Layer 12 of a small transformer language model trained on English Wikipedia (15 layers, counted from 0, width 64).
In attention head 0, each number of a token's query is one row of weights dot the token's vector x. The head spreads its attention over the tokens so far by the softmax of query dot key.

Query weights of the head. A number n stands for n times 0.001.
q0: -77 122 3 -66 -197 -99 -6 114 -127 -62 -145 112 15 -5 24 6 141 397 -161 -83 -38 -59 -23 -89 -28 19 55 -51 -28 82 265 -13 118 -123 -160 -75 87 -103 14 164 245 -22 -183 12 175 -120 11 61 -173 179 -60 -83 -374 -95 -92 -114 -35 143 247 -177 171 128 -173 325
q1: -42 -171 84 238 -216 262 52 -356 203 43 91 85 -171 34 -61 -90 -91 95 -47 -123 113 150 51 -46 144 -140 -192 -96 92 11 211 -175 -56 296 -88 -53 28 -180 -4 194 47 -57 228 -41 14 -161 -179 -194 -293 -141 106 125 -62 -3 -8 146 223 41 77 -52 13 78 -53 -63
q2: 130 -77 -18 58 -139 134 -207 -218 96 183 -51 -102 251 -6 29 -64 30 -17 302 -206 -308 -29 -140 5 -132 134 73 -71 106 208 -150 -239 69 -50 -145 -2 7 -32 55 22 63 160 45 -227 -177 -278 60 78 29 -66 5 272 -28 19 69 118 335 -163 -108 176 -81 -71 156 18
q3: -99 6 55 -36 -103 -62 -122 14 -296 54 239 75 -99 81 -163 -154 2 38 9 80 -121 -13 -74 -23 77 47 -68 0 334 13 -301 63 160 -19 46 -31 179 74 69 110 78 207 -171 22 223 103 258 -331 -155 6 -188 -28 -147 -49 -147 47 88 175 -32 280 -212 -311 -14 -67
q4: 145 -119 -60 -110 140 43 151 -118 -221 8 198 -159 -55 -215 193 -138 246 -120 133 175 117 67 65 -100 16 157 -110 -102 23 -26 -120 -180 -277 -68 99 -10 111 208 -247 -246 166 213 383 59 -119 -55 -238 -177 121 220 13 72 -159 245 41 85 -5 -102 -326 -60 141 -127 105 18
q5: -144 106 149 115 -121 -68 -61 -60 43 168 174 174 -226 96 117 -9 -102 298 201 208 125 6 144 17 -29 -126 12 -18 12 89 -65 -67 -156 -218 -36 -213 44 85 23 -83 -38 63 -83 -58 -244 -55 -36 -87 164 72 -62 203 -65 10 -132 20 -161 -274 240 -196 240 -178 166 28
q6: -161 -108 320 -169 -141 -134 21 107 67 71 92 30 -6 -88 96 323 181 124 19 -212 -5 116 -211 154 166 75 -247 166 263 147 -90 -24 -66 -349 50 -26 -47 147 81 171 -31 -46 -164 -53 337 -127 61 132 97 -127 -51 8 -82 -127 7 -81 -45 116 -225 -31 -263 279 -137 -217
q7: -225 218 -29 187 181 -26 95 15 -49 -122 -161 -104 75 -7 -64 -99 -39 39 -54 82 -103 258 -180 -157 -121 -16 -144 36 177 119 149 102 -71 -212 -32 -123 128 -40 -110 14 323 -97 -99 -189 99 -250 -58 -69 239 -20 68 -10 -256 109 5 370 -283 102 -50 174 94 47 103 200
q8: -164 -274 32 -3 157 90 145 -160 22 -85 12 -2 164 180 134 106 74 311 133 71 29 -65 60 -95 35 30 -100 61 82 -72 -129 277 -68 39 -126 -172 -31 -244 -176 11 -256 -147 -47 -104 57 31 86 -85 -73 111 187 43 -98 -14 -24 -19 -105 -234 221 65 -44 21 -93 -257
q9: -246 182 -257 -10 -47 89 102 43 52 -8 -94 -40 34 30 96 -19 146 -213 10 61 -69 72 -114 -87 164 -181 -117 -275 92 239 59 -276 68 55 54 -49 205 -142 334 11 -102 1 221 -143 0 -123 145 120 -203 -116 79 18 -102 123 -136 -69 -6 -234 -189 175 -127 -116 50 13
q10: -213 -49 -131 -102 -251 -20 -46 -90 244 -140 26 -256 73 -64 45 60 110 37 -189 72 125 121 177 135 -56 -91 26 49 11 -32 60 -173 -197 -79 142 34 174 182 104 20 29 75 9 27 -126 195 5 120 -165 233 206 191 1 -58 -385 73 66 -230 114 0 185 -113 -23 -27
q11: -180 -193 87 240 106 257 -40 60 40 -19 -43 43 -57 162 315 -81 228 70 -249 67 47 4 -94 207 -437 172 -34 -213 162 146 151 -183 -199 -74 -463 11 50 8 -80 70 -60 -197 127 48 140 193 12 -23 42 -96 -97 -101 -145 323 19 116 -86 -19 -22 117 265 -52 -90 -75
q12: -10 -164 -93 -19 -77 220 101 213 51 -90 42 -155 9 -61 187 27 264 189 -170 6 -251 -279 -390 26 -94 -40 -284 -1 63 -76 96 317 41 47 42 -277 -122 71 118 42 318 73 -108 -149 -212 56 135 13 -219 55 78 -40 229 -124 -360 109 178 208 46 -120 -133 131 391 -69
q13: -20 9 31 -117 -10 -312 241 98 -81 49 -61 -168 -146 -4 77 -11 -170 -11 179 -108 164 334 -87 41 -112 85 80 -66 127 36 -360 2 114 -10 77 -221 -153 34 136 119 130 -40 233 86 92 -208 153 -147 -30 -21 55 274 -38 -63 11 -73 -51 58 68 77 146 -56 -126 -150
q14: 368 -189 51 -12 46 -88 -145 17 56 -112 -51 -63 -11 -31 45 145 64 -103 28 -39 86 -3 58 15 6 71 7 -164 100 156 101 -17 209 131 -162 38 52 78 172 -46 21 81 -65 -86 -262 60 -49 -69 80 10 168 -176 -60 -27 -194 -313 46 -144 80 102 -17 157 19 159
q15: -40 94 -200 1 -27 19 47 12 171 -26 173 109 56 -186 -213 80 -181 86 -37 207 -102 16 116 -196 22 -14 54 -94 -168 114 -122 169 -213 155 -390 -9 29 -9 35 -177 182 178 58 235 -38 -68 15 82 56 73 109 127 -39 86 71 73 -26 191 -125 0 -230 -9 148 -146
q16: -108 65 1 -52 77 36 -75 55 103 -181 261 90 139 -45 -30 -25 102 135 -113 248 -44 59 194 17 77 -51 433 -375 142 148 -126 -144 121 -373 57 181 -87 140 2 -162 -83 18 1 115 -103 -96 -338 3 -150 -45 -205 3 -25 82 -97 143 -38 53 199 98 -264 -117 -30 -50
q17: 122 54 -46 256 90 -8 -29 77 -128 89 78 67 -50 -232 -285 108 -89 -1 -294 -211 237 242 176 -132 -85 -99 76 -111 -54 146 -2 164 15 -89 56 58 120 239 -247 57 -179 3 1 -78 -51 77 -53 -88 89 -116 247 -80 76 -46 -284 -5 -216 68 129 142 30 -80 100 -136
q18: 46 -79 75 -126 8 135 59 116 0 102 -78 -172 -112 -66 -65 -88 -68 403 -357 -20 -106 -43 236 71 145 94 -99 -151 128 -243 144 -41 -230 152 211 -7 -34 11 131 -31 -108 -108 -70 -120 -6 66 42 138 205 -12 -123 -147 -27 216 -12 -25 111 -230 -303 -19 -152 84 249 -5
q19: -111 313 -6 30 23 -320 8 -59 164 241 -206 7 -175 213 -238 -351 35 -202 44 76 -166 181 250 -38 175 66 104 44 -50 165 64 -171 106 -43 91 -109 -32 180 -81 -5 -193 -46 65 -43 153 221 15 -78 -129 67 117 194 91 -143 118 19 -176 130 -209 101 -221 -37 -2 -90
q20: 1 165 80 154 -84 163 113 260 -324 200 -77 -160 82 86 -63 156 1 -73 -188 79 -14 -100 67 70 65 140 -264 84 -137 -86 -28 197 60 -279 -84 -49 21 -64 137 0 92 110 151 -32 -95 137 33 135 -139 -182 -17 25 -81 17 -164 80 -12 68 2 -247 -59 -25 45 207
q21: -183 -45 103 -107 91 162 94 -16 -50 -155 281 15 -13 138 73 58 77 -339 -85 55 -102 29 236 44 51 -165 -87 36 85 174 75 155 -183 294 2 -62 -69 -50 47 298 -153 117 -38 58 -110 -201 -134 -29 96 107 -99 26 -55 -273 -130 103 10 200 53 59 -33 -268 -217 48
q22: -236 -9 -64 253 111 -191 -268 -334 76 -46 104 113 -302 -65 -5 27 -183 14 -308 -117 -43 -104 -110 163 -50 -37 -40 300 -33 254 -90 -80 163 80 -14 33 -84 -69 328 -92 -325 -70 313 210 141 -145 -55 69 103 224 -65 -80 22 69 12 -69 220 -16 65 -127 7 173 135 101
q23: 76 83 -189 15 81 170 -60 123 136 -88 -35 121 49 -8 -69 -118 75 54 -74 -240 350 200 -179 128 88 153 50 222 -65 99 -67 -135 121 38 161 -63 -60 157 120 -65 -48 -16 -134 -26 -33 -154 -96 208 -9 -103 113 -53 86 -23 -188 -54 -56 29 -187 -51 -249 -184 -244 289
q24: -117 61 206 -11 9 -125 95 -142 -282 -83 -214 184 77 70 -57 24 -105 133 211 136 -8 419 -193 241 117 -339 -25 36 -165 45 -76 24 -73 33 352 88 188 -226 -266 81 4 -34 103 277 -231 111 -142 164 68 -188 -27 88 -108 -272 -60 64 28 -104 -98 -51 -228 289 113 -189
q25: -98 224 -162 6 13 166 -226 -124 54 65 -112 140 -284 139 -44 74 -21 76 -251 335 -18 75 -18 -246 67 310 286 -124 34 -126 120 -90 -114 -62 42 23 64 -50 -129 -26 -291 -8 -39 84 47 -164 -12 -7 21 -66 -152 41 177 35 -164 -74 67 305 -46 70 56 67 67 70
q26: -38 43 -48 80 102 -154 21 -73 -152 3 -154 -85 15 -175 119 2 181 66 -55 -269 -145 -69 46 -265 127 -127 7 -9 -5 -13 28 -50 -100 -30 50 -44 30 99 -42 -137 -173 -158 -85 76 -32 69 384 -83 70 -41 -96 -41 147 239 37 40 104 81 212 105 -136 -60 -44 -79
q27: 23 -158 17 -113 -68 -79 -48 135 -277 -54 202 -297 -163 -58 122 -84 -64 155 202 -67 -498 -7 -220 12 199 172 166 -156 -31 122 -72 -99 161 -62 -201 30 231 342 -94 165 344 319 -268 209 -59 25 112 -182 61 50 -36 126 -231 -122 48 -95 -66 -38 17 15 -52 -148 -119 112
q28: 49 -184 16 21 -99 260 74 122 155 -26 -428 138 -91 -183 74 -50 -20 -43 10 169 194 -60 49 30 16 -174 -132 64 48 -38 -13 -50 172 -68 88 -206 -4 -108 -125 -119 -87 -21 -160 -128 122 -18 50 161 113 189 -177 -64 -111 -69 -36 -49 250 26 -46 139 -109 365 42 258
q29: 29 -183 33 -115 193 104 88 4 -25 -116 -54 150 141 75 -11 319 -222 -21 -27 12 -24 109 -140 -99 -126 41 -220 -162 24 439 -122 169 -228 -136 66 19 -163 -72 -199 -22 -163 -21 -73 -151 102 244 -9 59 130 -78 108 192 -145 46 -170 116 165 -158 193 -169 4 -23 48 97
q30: 90 191 -98 271 -28 6 -30 -43 269 95 -45 4 -125 6 -155 -40 -137 44 50 -133 -191 -148 -24 -36 14 174 5 34 42 -74 -5 114 -123 -173 110 -37 5 -59 7 -148 187 -167 338 77 264 -69 101 61 223 -19 73 -66 -163 -88 -57 -115 -17 68 121 -278 -60 -126 -14 -4
q31: 109 -79 118 312 134 42 453 -24 136 220 -413 289 -8 -249 161 -137 86 126 -110 274 -303 -65 83 -49 -126 36 -59 29 -27 92 -78 23 32 -20 -56 68 -442 -79 -44 51 -3 78 -89 -5 237 -220 18 -229 222 43 59 27 -141 4 -158 -35 -7 -113 31 -60 231 -17 -16 -143

Each question shows a short text with each token's key, already scaled and adjusted for position as the last token sees it. A number n stands for n times 0.0022.

Then comes the last token's vector x. A number n stands for n times 0.0079.

0 " |": -116 -7 -32 -25 22 8 180 -460 -93 39 97 -226 -42 -173 126 41 8 -42 -19 143 46 109 19 -15 70 -80 -114 -168 40 59 -23 -98
1 " ": 112 -42 36 -60 -32 27 -66 -206 -70 139 117 18 38 -166 177 44 11 -7 -213 37 83 14 -88 -58 -30 -110 -99 -24 -3 116 21 -82
2 "1": 114 -54 13 -47 -95 94 -18 -105 -17 83 75 14 -62 -158 113 -58 54 -48 -221 -9 128 12 -18 -20 23 -203 -148 -41 82 93 -37 -89
3 "6": 107 -76 -87 48 -168 163 36 -55 70 47 50 -73 -102 -170 1 -34 19 -90 -106 101 53 20 69 12 71 -138 -122 -72 91 1 -23 -121
4 " |": 157 -107 -142 18 -158 97 -32 -136 39 -43 72 -84 -29 -93 52 19 36 -3 -117 62 48 -48 -69 -54 -46 -67 24 -41 22 61 -27 -101
5 " Q": 83 -4 19 119 6 97 -18 -148 -60 65 91 29 -33 11 103 -25 49 12 -249 7 -6 62 -151 -15 -21 -78 -103 28 -74 -35 0 -127
6 "ual": -106 -168 -57 172 -166 -62 21 -200 -137 31 -157 -60 61 -52 94 -47 -65 30 -36 42 58 34 -82 -25 43 -66 -85 192 39 53 -46 -122
7 "ification": -73 -98 152 59 25 -12 -46 -255 13 99 27 -140 56 -124 114 65 58 -89 -67 -62 35 27 -41 -23 62 -182 -49 -62 223 124 -14 -56
x: 116 39 184 -124 -48 130 -13 -16 -65 66 66 171 110 58 151 91 -85 -287 100 220 -91 -21 114 -174 83 20 17 -389 71 -75 182 -67 20 -33 54 -74 -9 -1 172 -85 3 -43 -108 113 -44 140 47 234 -70 -174 48 76 -88 -293 -248 13 19 -113 -27 100 38 -184 -27 14
Which token does the last token look at most, and with what share of its attention? 1 " ", with about 30%

0 " ": -112 -8 -29 -33 24 1 186 -453 -94 36 91 -220 -45 -184 115 42 8 -46 -21 147 48 107 20 -15 78 -77 -110 -171 40 58 -23 -101
1 "1": 82 -28 -2 -21 -38 66 61 -209 -18 80 40 -43 -64 -141 109 -36 47 -64 -194 43 120 -26 -20 -22 97 -187 -153 -96 153 68 -79 -109
2 "4": 105 -54 -78 45 -121 94 44 -152 58 64 24 -116 -113 -127 0 -50 -29 -121 -108 158 64 8 70 12 103 -140 -133 -105 110 -11 -64 -126
3 " |": 125 -94 -143 21 -132 65 -3 -161 21 -29 55 -99 -37 -76 59 6 16 0 -112 67 57 -42 -62 -38 -22 -87 19 -77 38 64 -43 -92
4 " +": 136 39 -37 -5 152 67 -18 -54 32 157 118 39 -166 -65 -16 45 175 -38 -139 34 109 65 -214 -76 -162 -78 49 -83 27 64 -14 -72
5 "3": 130 0 -119 -42 61 105 6 33 0 3 115 -2 -117 -94 109 -90 -87 -86 -61 -41 -18 43 -46 -95 19 -245 -79 -40 171 16 -98 -42
6 "2": 97 -40 -162 -13 28 124 -30 -14 84 -27 95 -50 -50 -125 40 -38 -99 -128 -42 36 -4 -55 -73 -79 28 -163 -49 -86 172 35 -42 -52
7 " |": 107 -73 -151 -13 -67 86 -43 -92 30 -33 63 -56 -65 -44 65 -47 -101 -8 -55 6 43 -35 -145 -83 -50 -142 59 -50 57 72 -11 -35
x: -47 -81 145 -221 -119 -116 57 8 -51 7 237 2 24 56 -57 107 -33 39 -50 86 165 -39 334 -95 246 -120 43 -280 111 -61 51 -243 -176 -119 92 51 -127 15 -7 -92 314 -41 79 80 116 40 -45 -124 -138 -100 81 178 -50 -22 -31 113 -41 31 3 -66 166 3 -96 -195
Which token does the last token look at most, and with what share of its attention? 4 " +", with about 90%

0 "1": -109 -7 -30 -21 20 11 191 -455 -89 41 94 -225 -50 -186 117 36 13 -53 -19 150 49 108 24 -16 79 -75 -113 -173 44 56 -24 -107
1 "4": 69 -50 -58 42 -68 109 48 -192 36 77 45 -104 -101 -111 37 -68 -46 -99 -118 198 56 7 49 -5 139 -140 -156 -129 158 -23 -55 -111
2 " |": 95 -91 -121 18 -109 70 30 -191 1 -10 71 -101 -37 -75 82 5 27 16 -114 76 70 -32 -53 -17 -3 -90 -14 -109 53 75 -36 -62
3 " +": 139 40 -50 -10 147 82 -40 -60 23 150 132 52 -167 -74 5 39 178 -11 -128 27 120 66 -224 -83 -166 -82 30 -81 28 72 -11 -51
4 "3": 136 1 -127 -41 49 121 0 32 5 0 124 2 -118 -102 116 -85 -74 -70 -67 -29 -15 49 -42 -102 12 -238 -79 -38 174 11 -93 -29
5 "2": 102 -43 -170 -9 16 141 -35 -13 89 -26 104 -55 -45 -135 40 -29 -83 -119 -41 42 2 -51 -73 -84 32 -155 -54 -86 173 36 -39 -46
6 " |": 119 -74 -161 -9 -81 99 -55 -96 32 -27 66 -57 -57 -52 67 -42 -92 -1 -48 14 49 -35 -139 -93 -49 -128 56 -50 58 65 -4 -23
7 " ": 133 12 -87 -81 -4 37 -44 -52 13 43 79 135 -89 -82 138 -83 -86 36 -178 -73 -24 17 -154 -147 -45 -164 -55 10 24 198 13 -40
x: 36 -24 65 -54 -145 -104 29 70 77 -169 110 -98 -45 118 -33 239 108 84 -103 8 -128 39 325 -162 162 -83 -11 -10 32 17 217 -127 -220 21 -47 239 29 27 112 -70 19 106 -90 -89 -27 157 -136 -133 -7 -44 126 179 -204 -150 -107 93 -223 0 120 -111 170 63 8 -264
Which token does the last token look at most, and with what share of its attention? 3 " +", with about 50%

0 "ilitary": -117 -12 -34 -17 22 13 191 -466 -85 46 106 -229 -49 -177 120 30 5 -57 -11 144 49 107 32 -17 80 -86 -118 -183 53 62 -15 -112
1 " Ac": -21 -74 42 121 48 -80 237 -274 -69 163 -20 -203 -49 -43 -43 -45 -24 -41 -6 152 132 -5 -67 -28 114 -102 75 39 172 -12 -32 -121
2 "adem": 31 6 134 72 206 -185 101 -275 -106 37 -94 -104 27 -7 16 75 -77 -136 36 33 -33 -106 -132 -79 218 -186 -100 107 144 -58 -56 -116
3 "y": -71 -79 106 132 56 -86 20 -287 -10 65 -131 -178 8 -66 48 -23 -43 -89 66 -124 70 -103 45 -83 50 -76 -31 -149 253 68 -96 -141
4 " (": -30 -55 36 72 32 -33 21 -190 -146 147 -11 -67 -126 -66 133 -29 -110 -37 -34 194 151 71 -75 -138 151 -43 -77 -112 114 71 -30 1
5 "W": 52 37 -3 172 24 63 -16 -180 -83 65 -32 -142 -80 -37 65 80 -18 -7 -211 65 126 36 81 -125 100 2 -16 -67 -60 10 56 -88
6 "est": 28 -37 71 33 -229 15 52 -191 -27 54 -71 -155 82 -10 6 129 -53 -86 -216 -62 52 -14 63 -55 62 -26 -5 -32 62 -3 16 -68
7 " P": 99 -164 46 92 -11 -200 163 -145 -204 50 -80 -64 120 46 -10 -80 -69 -71 -161 47 188 -47 -179 60 78 -25 -34 84 9 42 36 -156
x: 89 54 120 -42 -58 -228 48 39 116 101 -48 -94 97 -112 -9 -65 54 35 127 129 -93 -33 221 -101 401 155 -58 21 -83 -131 -9 -141 95 -6 -67 35 -166 39 -110 -52 13 420 -149 20 -127 56 -28 48 -2 11 104 13 -15 -29 -86 -101 60 2 -143 -266 -132 109 98 -164
Which two tokens does the last token look at most, in order? 2 "adem", 0 "ilitary"

0 " After": -115 -6 -33 -23 22 3 190 -460 -98 43 95 -224 -50 -178 113 37 4 -53 -17 149 52 105 31 -10 72 -76 -117 -181 49 56 -17 -112
1 " D": 30 -128 -3 91 -30 -20 143 -183 -158 129 -10 -102 -56 55 62 -48 -109 -6 -137 128 114 21 2 -39 159 -76 -123 8 3 -52 -4 -179
2 "ark": -54 -88 73 215 16 -40 11 -188 -129 32 -180 -142 -66 43 146 67 -53 -24 -112 23 59 -27 61 16 -27 -20 -65 58 8 -26 -80 -228
3 " (": -45 -170 74 104 -43 -42 -19 -156 -162 116 -4 -81 -119 -107 110 -4 -83 -42 -61 256 167 52 -64 -131 106 57 -46 -34 65 48 -47 -57
4 "1": 100 -45 -3 2 -61 56 58 -129 -31 35 -11 -72 -57 -131 49 36 -19 -16 -255 75 165 -3 86 -98 176 -148 -60 -15 158 96 8 3
5 "9": 145 -105 -121 -13 3 99 150 -43 -9 -1 -39 -162 -98 -61 -19 113 51 -1 -97 81 88 -67 20 -48 273 -128 -94 -27 86 -38 -43 -142
6 "5": 152 -23 -145 -23 40 54 58 55 41 16 -101 -131 -112 -52 -58 93 -61 -36 0 104 18 -129 42 -179 277 -78 48 -40 170 -44 22 -151
7 "4": 42 -65 -90 19 -50 -49 100 -114 24 -31 -91 -206 -34 -19 -74 46 -183 -112 -71 156 -17 -121 139 -173 251 -116 -6 -78 186 36 64 -25
x: -29 196 225 -58 -55 -130 -3 -136 28 120 22 42 -120 164 -59 29 -6 -107 172 223 -32 -85 124 -278 94 -107 -76 -314 74 -97 127 39 -177 48 99 -134 110 8 -83 -134 -102 -72 126 180 206 223 43 -47 -214 -54 -58 56 2 -109 -139 -22 70 58 13 -95 -80 179 174 -27
Which token does the last token look at most, and with what share of its attention? 6 "5", with about 40%

0 "–": -116 -9 -30 -27 25 6 186 -452 -96 40 92 -225 -53 -183 112 41 9 -47 -16 150 52 106 22 -17 80 -74 -111 -177 45 60 -18 -99
1 "2": 75 -53 -40 6 -96 39 83 -213 -25 95 47 -35 -69 -132 86 3 23 -76 -170 93 69 -18 -10 -4 98 -118 -164 -164 205 25 -30 -90
2 " |": 85 -85 -107 12 -88 55 44 -203 -5 -13 71 -115 -17 -82 110 20 40 37 -92 43 74 -18 -92 9 -18 -101 -44 -109 58 100 -36 -63
3 " ": 141 -14 1 -52 -21 20 -18 -148 -36 70 113 80 -44 -105 177 -16 10 13 -236 -24 9 37 -121 -91 -74 -150 -95 -1 -14 175 -13 -110
4 "1": 143 -59 -12 -83 -100 92 20 -75 8 36 92 28 -122 -155 118 -76 59 -33 -208 -64 78 39 -68 -22 -4 -248 -140 -41 83 120 -45 -96
5 "–": 193 -162 -16 30 -138 151 -13 -94 56 -20 70 -55 -21 -139 31 85 36 -105 -26 -42 196 -63 -139 -143 21 -68 -60 77 -87 23 -23 -93
6 "4": 109 -51 -51 60 -106 110 2 -36 65 36 55 -16 -171 -100 37 -75 -28 -65 -72 53 74 26 11 -70 55 -140 -58 -40 61 96 -4 -153
7 " |": 147 -119 -118 24 -145 77 -47 -72 45 -67 41 -62 19 -113 31 53 -13 -7 -99 13 99 -13 -92 -41 -53 -78 48 -24 -8 115 -27 -143
x: -100 -72 173 -301 -124 -112 -7 20 -107 8 289 103 -38 88 -120 100 -127 82 -125 106 125 -56 256 -33 269 81 65 -279 54 21 134 -129 -143 -133 37 27 -125 7 -29 -50 259 -20 15 146 33 -21 -31 55 -143 -51 88 111 -26 34 -122 197 -11 72 8 -174 46 -57 -72 -178
Which token does the last token look at most? 5 "–"

0 "ce": -121 -9 -30 -14 34 7 192 -458 -93 45 95 -224 -56 -171 116 30 0 -51 -20 147 53 108 23 -12 75 -87 -113 -175 50 63 -23 -114
1 ":": 26 -164 -51 4 72 101 4 -215 -104 67 67 -48 -77 -100 109 11 -40 20 -65 102 123 -24 49 -14 26 -52 -56 -124 47 32 25 -117
2 " Soc": 114 -120 24 156 23 -61 235 -174 -83 191 70 -141 -22 41 39 -21 -62 -9 -13 164 62 10 -40 -24 158 -57 66 155 64 2 36 -9
3 "cer": -79 -124 75 75 53 -205 101 -295 -33 120 16 -117 -31 -55 77 -40 16 -83 100 33 -37 -62 26 -4 79 -186 -29 -20 263 -40 -175 -153
4 "way": -135 -134 166 209 104 -49 26 -257 -27 62 -53 -144 -2 -90 87 35 -34 -137 -4 -4 47 19 -171 -107 18 -47 -70 -50 204 76 -122 -25
5 ",": -66 -149 18 56 -29 -74 103 -154 -144 133 -17 -61 -68 -95 67 35 -187 -7 25 130 143 -72 -35 -15 134 -49 -80 -60 77 29 16 -41
6 " F": 17 -23 -47 110 27 -48 132 -207 -94 153 -39 102 -116 32 -40 -17 83 -73 -142 59 123 101 -93 -132 96 -4 24 -42 99 19 -49 -87
7 "ootball": -29 -137 72 207 -54 -12 117 -216 20 35 -122 -241 131 -94 21 79 13 -104 -54 -52 48 37 -144 -64 195 -72 -34 89 86 127 -98 -103
x: 204 -195 144 -266 -27 -66 -36 88 -133 235 25 171 -156 -31 75 115 -78 -64 -52 175 -210 37 24 -73 309 52 61 -58 24 21 127 -89 -140 -67 102 -103 -49 -39 -40 63 -109 114 0 40 -202 59 -5 182 -178 -160 -29 138 67 -294 -127 97 170 -4 -8 31 54 67 116 -53
Which token does the last token look at most? 7 "ootball"

0 " ": -112 -8 -29 -33 24 1 186 -453 -94 36 91 -220 -45 -184 115 42 8 -46 -21 147 48 107 20 -15 78 -77 -110 -171 40 58 -23 -101
1 "1": 82 -28 -2 -21 -38 66 61 -209 -18 80 40 -43 -64 -141 109 -36 47 -64 -194 43 120 -26 -20 -22 97 -187 -153 -96 153 68 -79 -109
2 "6": 88 -71 -81 44 -165 116 81 -96 65 64 13 -111 -113 -175 1 -9 35 -90 -89 127 56 22 69 15 105 -129 -103 -99 110 -27 -37 -149
3 " |": 123 -95 -136 21 -129 60 12 -165 22 -35 50 -101 -37 -86 61 10 33 4 -106 59 53 -39 -64 -30 -18 -88 13 -78 41 71 -43 -86
4 " +": 135 40 -36 -5 154 63 -14 -57 32 156 120 43 -166 -67 -11 43 179 -34 -137 28 108 67 -216 -75 -164 -80 44 -84 29 70 -16 -71
5 "5": 104 25 -112 -61 43 104 30 44 78 -7 89 17 -151 -139 72 -70 -76 -70 -73 -11 -22 19 17 -72 26 -238 -95 -52 145 36 -24 -33
6 " |": 111 -85 -157 -28 -63 90 -73 -62 17 -64 103 -32 -29 -68 65 -5 -71 0 -83 12 54 -16 -105 -79 -69 -164 80 -20 54 73 -2 -26
7 " ": 135 2 -87 -115 5 16 -66 -11 36 8 65 166 -100 -114 134 -70 -67 23 -180 -108 -56 1 -128 -150 -70 -176 -39 29 24 191 8 -33
x: 56 -21 45 -65 -150 -97 16 61 50 -163 145 -91 -48 115 -20 167 131 88 -138 -14 -149 19 350 -175 126 -58 -19 15 21 29 212 -63 -224 9 -95 250 -3 42 123 -73 28 76 -113 -35 -12 153 -133 -127 6 -12 98 175 -223 -143 -109 87 -211 6 143 -120 207 105 -9 -251
Which token does the last token look at most, and with what share of its attention? 4 " +", with about 40%

0 "ry": -121 -12 -29 -14 33 6 190 -463 -93 46 95 -228 -53 -170 120 31 4 -58 -21 149 46 107 27 -12 75 -87 -117 -171 49 59 -24 -119
1 " Division": -12 -31 119 111 -23 -23 124 -332 -33 123 2 -224 -23 -69 136 90 25 -161 -55 15 -14 28 -124 -19 52 -101 -147 -23 135 142 -90 2
2 " and": -75 -88 -53 33 -167 -41 18 -314 -95 109 -38 -145 -38 -98 86 2 -154 9 -27 94 54 -47 67 32 62 -51 -54 -155 126 47 -28 -32
3 " F": -13 -17 -12 84 0 -71 129 -250 -110 176 -6 77 -98 14 -46 -33 79 -133 -103 74 90 106 -86 -97 73 -14 -20 -75 118 42 -66 -104
4 "ort": 15 -9 -52 148 -33 -72 76 -160 -59 13 -49 -164 8 -46 -32 129 45 -56 -75 -22 146 119 -172 11 39 -128 -67 49 -36 -2 -138 -213
5 " Pol": 178 6 93 164 167 -47 73 -133 -150 142 -46 -99 -132 85 2 122 105 -122 -36 93 10 13 -149 -7 84 41 -82 154 4 3 -17 -226
6 "k": -119 -150 112 229 28 -45 -98 -167 -46 118 -45 -212 8 -68 149 -63 -100 -126 -21 113 -1 -42 -49 -100 60 -74 -92 68 5 39 -54 -185
7 ",": -84 -166 22 -6 -26 -59 67 -160 -99 108 -7 -82 -95 -131 129 25 -162 -61 -43 112 92 -76 43 9 160 -88 -128 -64 40 -38 -63 -122
x: -43 -31 261 -6 -19 1 -113 99 -36 3 166 169 -100 -13 -13 69 -44 -177 82 80 101 13 128 -65 86 -231 -56 -114 -38 -210 210 -230 131 -86 -44 110 18 14 -63 93 47 -70 218 150 -75 182 121 57 -202 -197 100 130 82 -154 -28 41 -138 230 45 -155 -235 -196 -69 29
Which token does the last token look at most? 4 "ort"

0 " d": -118 -6 -27 -33 25 -3 192 -458 -94 39 95 -219 -47 -176 116 37 5 -49 -24 143 44 108 26 -11 76 -84 -111 -171 44 60 -22 -117
1 "ro": 71 21 134 -12 12 151 68 -174 0 112 -43 -106 -126 61 -29 18 -93 -82 -67 7 170 14 20 -70 -34 -72 -4 -82 105 128 -19 -60
2 "pp": 88 -55 19 112 -10 -111 -62 -165 -31 173 112 -24 129 -49 65 60 3 -52 -156 -56 173 -30 -100 22 99 -147 -32 -55 -15 48 -28 -305
3 "ing": -139 -128 -38 16 -20 -76 -66 -214 -16 62 -10 -162 -26 -87 82 -54 -173 18 -88 6 159 47 60 -4 65 -230 -67 -128 134 206 -51 -124
4 " the": 2 -120 28 -45 -32 13 82 -309 -72 45 12 -33 98 -153 181 28 -72 -42 -13 9 86 -97 113 40 25 -185 -108 -74 86 113 21 -143
5 " l": 62 -66 111 31 -64 8 87 -238 -111 18 3 61 60 -106 65 -66 -18 -68 -121 -140 60 45 67 -75 -17 -126 9 -28 44 84 30 -156
6 "at": 57 -98 66 -120 -59 -57 -80 -282 -5 61 6 -50 -52 -124 63 -93 -24 -78 -137 -163 -25 18 1 81 -129 -199 -68 1 37 11 -108 -134
7 "ter": 64 -7 69 9 55 15 -44 -260 37 -50 -17 77 1 -164 66 47 -131 -115 0 -134 71 -110 2 -70 -48 -169 -53 -28 153 81 -91 -206
x: -78 -37 372 -160 26 76 -205 135 58 157 182 -56 -28 -62 92 -83 -68 -309 10 94 -47 -46 2 40 202 -107 51 -181 118 -159 49 -38 -133 -65 -174 29 19 47 188 74 -78 -8 9 32 -24 297 -35 259 -28 -24 39 134 -86 -70 -226 -75 -93 -47 -38 -24 138 87 -11 -26
Which token does the last token look at most? 0 " d"